Layer 5 of a small transformer language model trained on English Wikipedia (8 layers, counted from 0, width 128).
A neuron's activation on a vector x is GELU(weights . x), where the dot is the dot product.

Input weights of the MLP neurons that the questions are about. A number n stands for (n - 500) times 0.0012.
n234: 513 535 569 496 453 536 396 475 682 539 213 604 827 526 810 369 316 553 782 321 233 761 594 799 143 661 559 535 566 421 636 482 449 556 500 431 531 228 714 488 513 492 635 204 438 590 751 446 623 371 552 542 719 384 526 513 184 223 500 522 573 528 476 656 495 473 562 418 609 690 463 576 674 543 574 566 513 415 372 658 658 344 541 629 317 544 406 479 325 632 537 281 304 684 459 588 347 491 336 598 353 562 443 645 450 703 541 513 513 534 435 367 448 611 421 454 425 318 254 626 591 504 226 459 777 374 213 278
n251: 509 514 332 500 487 359 782 267 317 514 688 694 608 585 519 570 597 342 395 606 491 650 505 505 538 395 283 317 220 562 867 461 836 575 482 594 514 834 428 518 414 272 559 568 446 476 645 457 719 486 435 545 481 832 288 473 505 509 589 291 370 342 107 542 544 456 706 333 520 481 473 331 638 579 332 543 348 929 600 629 633 320 443 568 355 605 615 384 874 628 266 366 764 755 690 443 642 605 385 416 580 317 203 592 415 157 638 372 166 500 517 471 565 447 486 263 383 468 504 578 378 682 409 564 355 455 408 366
n462: 319 647 725 203 632 638 754 462 430 455 326 712 511 506 529 207 360 385 426 406 544 544 428 612 787 631 423 371 484 557 535 523 795 287 441 607 756 539 477 426 889 812 566 331 759 418 584 384 634 441 327 306 244 312 206 571 319 483 435 324 171 559 878 568 541 424 615 400 529 660 585 604 940 528 318 71 329 703 322 743 638 461 500 581 662 483 467 867 364 671 643 480 120 551 37 876 528 712 861 463 438 291 302 257 759 729 512 357 663 583 552 540 400 597 591 20 841 352 597 273 471 631 358 175 726 626 477 295
n484: 505 644 523 656 449 779 342 586 425 486 855 714 901 467 587 658 409 457 481 268 432 658 514 491 630 461 222 319 540 259 675 577 654 324 438 549 402 832 286 399 410 518 622 462 509 766 565 710 466 371 472 411 610 598 337 450 718 495 520 730 362 387 586 444 471 277 395 417 549 623 557 659 518 297 383 500 837 360 334 459 436 415 292 603 696 307 450 555 495 252 539 484 628 565 689 486 542 543 429 229 737 438 257 742 442 476 159 318 361 505 215 517 721 585 321 652 634 609 357 663 534 441 148 334 602 292 788 569
n502: 591 535 696 510 559 606 545 210 615 404 542 546 692 343 328 545 166 721 669 426 534 583 565 339 480 477 500 510 619 587 721 536 613 550 226 818 856 337 541 258 628 691 451 255 534 253 395 779 514 427 360 553 719 885 702 810 306 540 346 225 415 979 556 440 516 679 644 204 426 197 548 392 594 230 486 541 742 721 474 540 312 425 331 597 298 444 623 156 429 310 602 356 320 130 274 235 556 747 705 524 716 663 465 554 418 546 680 594 365 312 500 563 575 310 592 277 650 407 597 339 747 505 583 500 606 383 318 406

Each question shows a token from some text and the vector x that enters the MLP there. A number n stands for (n - 500) times 0.0083.

"ed": 554 516 514 420 369 663 512 400 369 590 591 305 474 492 462 451 614 644 534 563 413 332 153 633 537 161 525 583 749 470 472 576 516 589 308 456 505 439 496 610 408 414 465 531 761 497 527 534 368 380 437 581 629 426 466 445 513 464 425 553 570 718 734 420 418 523 437 474 456 384 479 465 505 450 632 395 518 528 613 428 579 603 604 304 566 456 548 498 523 585 449 646 551 550 457 527 487 506 566 414 549 438 674 502 525 453 437 673 551 542 389 566 456 532 464 472 510 482 344 403 437 785 544 471 418 521 354 536
Which neuron fires most, and how strongly? n502, at about 0.11

".": 587 521 412 550 400 705 590 476 570 566 529 312 521 559 495 572 462 533 483 557 386 573 509 536 429 456 436 396 616 588 416 498 580 528 383 440 410 771 501 577 650 400 342 435 529 390 553 507 460 319 341 497 455 438 541 403 461 530 497 635 534 497 558 441 507 394 669 526 436 537 518 344 494 452 777 500 327 420 548 388 545 640 507 339 517 451 609 408 478 502 639 938 622 458 511 537 485 551 503 474 524 566 582 480 739 426 562 615 388 550 661 443 434 461 417 337 358 656 422 554 345 650 467 528 325 513 387 492
The neuron with the highest activation: n251

"re": 278 534 341 437 330 571 482 455 503 609 515 408 415 518 398 503 498 393 609 692 506 399 386 720 509 489 461 213 532 557 455 590 370 489 415 599 436 603 540 585 504 327 372 401 606 532 626 455 252 409 566 692 463 413 404 503 495 672 431 497 515 502 615 507 636 530 464 538 548 640 457 350 491 358 744 501 542 508 394 402 614 577 581 534 564 617 566 412 496 702 558 571 577 585 595 493 489 401 527 435 606 511 424 412 662 470 469 558 481 605 478 240 581 363 447 397 516 444 436 510 531 664 589 538 297 602 459 599
The neuron with the highest activation: n251

"ang": 668 517 459 517 400 639 610 479 523 400 403 405 396 482 489 496 606 560 628 512 406 367 298 638 319 371 352 505 528 570 406 485 606 547 486 612 419 622 563 674 408 513 386 501 682 401 559 430 339 280 321 683 604 344 543 580 376 497 632 590 523 534 561 341 491 616 478 455 523 536 537 369 484 422 664 463 494 442 490 361 423 640 835 377 496 534 478 544 384 569 461 578 570 522 563 620 373 476 629 392 509 524 609 502 574 442 491 575 538 607 727 529 702 456 466 396 464 410 386 405 479 610 372 384 537 561 459 610
The neuron with the highest activation: n234

" se": 520 443 375 263 257 528 578 572 649 527 517 421 527 485 299 518 451 425 499 604 490 410 493 591 535 223 479 426 495 510 407 426 423 500 340 544 413 667 404 631 596 478 441 356 566 441 644 548 524 474 641 676 472 472 441 400 493 642 477 582 540 598 656 596 611 637 432 627 421 362 500 374 415 338 556 642 479 440 536 362 536 637 591 500 601 473 627 457 567 566 398 638 530 459 498 573 387 586 613 500 543 551 518 537 588 365 387 650 370 625 575 463 542 522 359 469 477 687 372 623 521 576 437 464 240 684 340 373
The neuron with the highest activation: n251

"el": 510 539 316 470 396 651 582 392 726 404 475 292 388 660 518 467 524 499 596 579 366 450 369 720 262 370 573 613 725 468 480 509 474 452 353 505 417 657 510 479 508 477 496 289 471 639 507 491 580 318 494 584 587 386 555 491 366 549 513 566 515 543 633 474 436 560 534 603 510 285 546 473 456 401 534 535 441 573 508 301 529 621 653 443 614 458 509 431 411 577 648 722 517 426 669 473 550 425 545 286 582 479 498 536 503 403 453 613 488 595 601 437 492 533 430 383 502 471 466 530 401 727 396 470 358 663 443 540
Which neuron fires most, and how strongly? n234, at about 0.42

",": 365 610 508 479 384 851 574 403 639 540 503 437 455 556 487 631 492 561 637 600 411 414 560 506 564 430 403 397 647 607 542 479 501 612 345 492 478 545 392 563 609 464 351 354 536 468 640 581 514 396 418 604 414 316 568 377 500 566 563 550 540 464 559 445 657 426 533 624 394 422 523 365 465 478 669 581 366 517 445 368 589 605 607 313 507 498 614 445 393 488 488 786 592 512 453 373 541 509 589 484 561 644 484 507 549 371 465 636 283 433 690 450 408 461 414 417 390 606 395 481 422 568 526 532 342 552 395 486
The two highest activations, in order: n502, n251

"t": 354 559 309 503 399 605 519 411 454 678 630 317 517 454 483 559 446 307 684 627 393 413 455 548 490 508 445 388 602 428 442 487 476 598 437 509 570 544 405 657 366 306 435 487 657 588 582 526 323 371 396 610 474 488 428 396 571 615 446 488 568 568 561 310 668 591 481 581 536 628 467 346 314 313 591 562 480 473 460 376 607 644 658 476 530 632 521 420 461 500 635 580 554 592 474 467 475 532 459 510 646 576 570 540 642 348 574 578 391 574 603 251 490 413 561 545 490 520 337 334 466 731 437 546 343 652 444 510
The neuron with the highest activation: n251

"-": 360 550 411 452 239 764 650 521 542 499 466 310 506 528 434 467 511 350 728 590 416 522 395 584 475 368 442 622 688 566 417 543 458 402 391 415 546 604 549 575 573 347 492 549 487 449 557 508 470 267 531 596 525 319 504 620 436 616 464 576 582 518 656 472 552 372 592 620 433 420 495 411 428 386 669 535 319 424 463 503 505 688 737 491 613 602 499 457 459 542 518 790 553 379 514 597 474 420 520 470 451 656 512 508 570 469 441 640 394 568 648 347 477 483 454 350 387 564 433 542 488 600 339 517 460 627 357 491
Which neuron fires most, and how strongly? n234, at about 0.35

"ion": 481 635 391 466 470 741 500 408 595 651 491 348 401 527 435 540 524 476 535 628 414 522 441 702 636 423 470 431 635 506 489 458 435 399 506 517 486 559 489 525 564 501 313 466 642 561 666 496 410 286 392 433 439 422 413 377 604 466 502 539 496 481 678 459 644 523 496 601 392 578 512 304 536 463 665 445 432 427 372 422 541 686 558 324 590 555 567 316 427 671 469 702 510 397 457 601 378 517 468 463 628 491 598 552 621 404 520 546 427 683 605 271 577 455 416 487 423 657 405 385 406 613 387 536 345 534 548 705
The two highest activations, in order: n462, n484

"pt": 484 497 355 443 402 614 566 403 532 604 472 395 571 442 471 569 558 569 652 669 427 440 407 624 542 357 428 464 554 435 413 432 660 483 409 515 601 562 361 604 456 280 349 595 547 615 527 447 366 314 301 608 486 404 486 466 450 657 555 599 516 617 562 299 663 599 564 482 495 530 626 223 340 345 624 502 582 507 446 483 532 519 653 423 582 557 593 415 522 575 603 500 577 524 576 525 405 448 544 517 654 462 698 511 596 445 452 413 422 512 486 485 465 583 533 482 523 573 363 298 296 635 372 428 463 523 356 685
The two highest activations, in order: n251, n484

" event": 558 521 442 392 260 746 428 438 511 548 475 468 532 564 515 471 533 526 570 613 343 503 471 474 425 457 458 469 644 527 432 443 534 528 412 588 412 610 538 725 537 559 418 459 720 565 647 526 463 431 429 678 498 388 570 316 451 623 442 501 432 659 661 350 474 581 478 535 407 391 582 326 328 401 635 515 386 502 452 356 539 738 646 336 488 483 427 284 410 437 454 715 512 490 478 645 388 471 441 506 634 561 574 619 497 372 599 530 391 502 646 451 619 516 460 374 418 617 480 444 383 665 522 476 412 704 454 639
The neuron with the highest activation: n502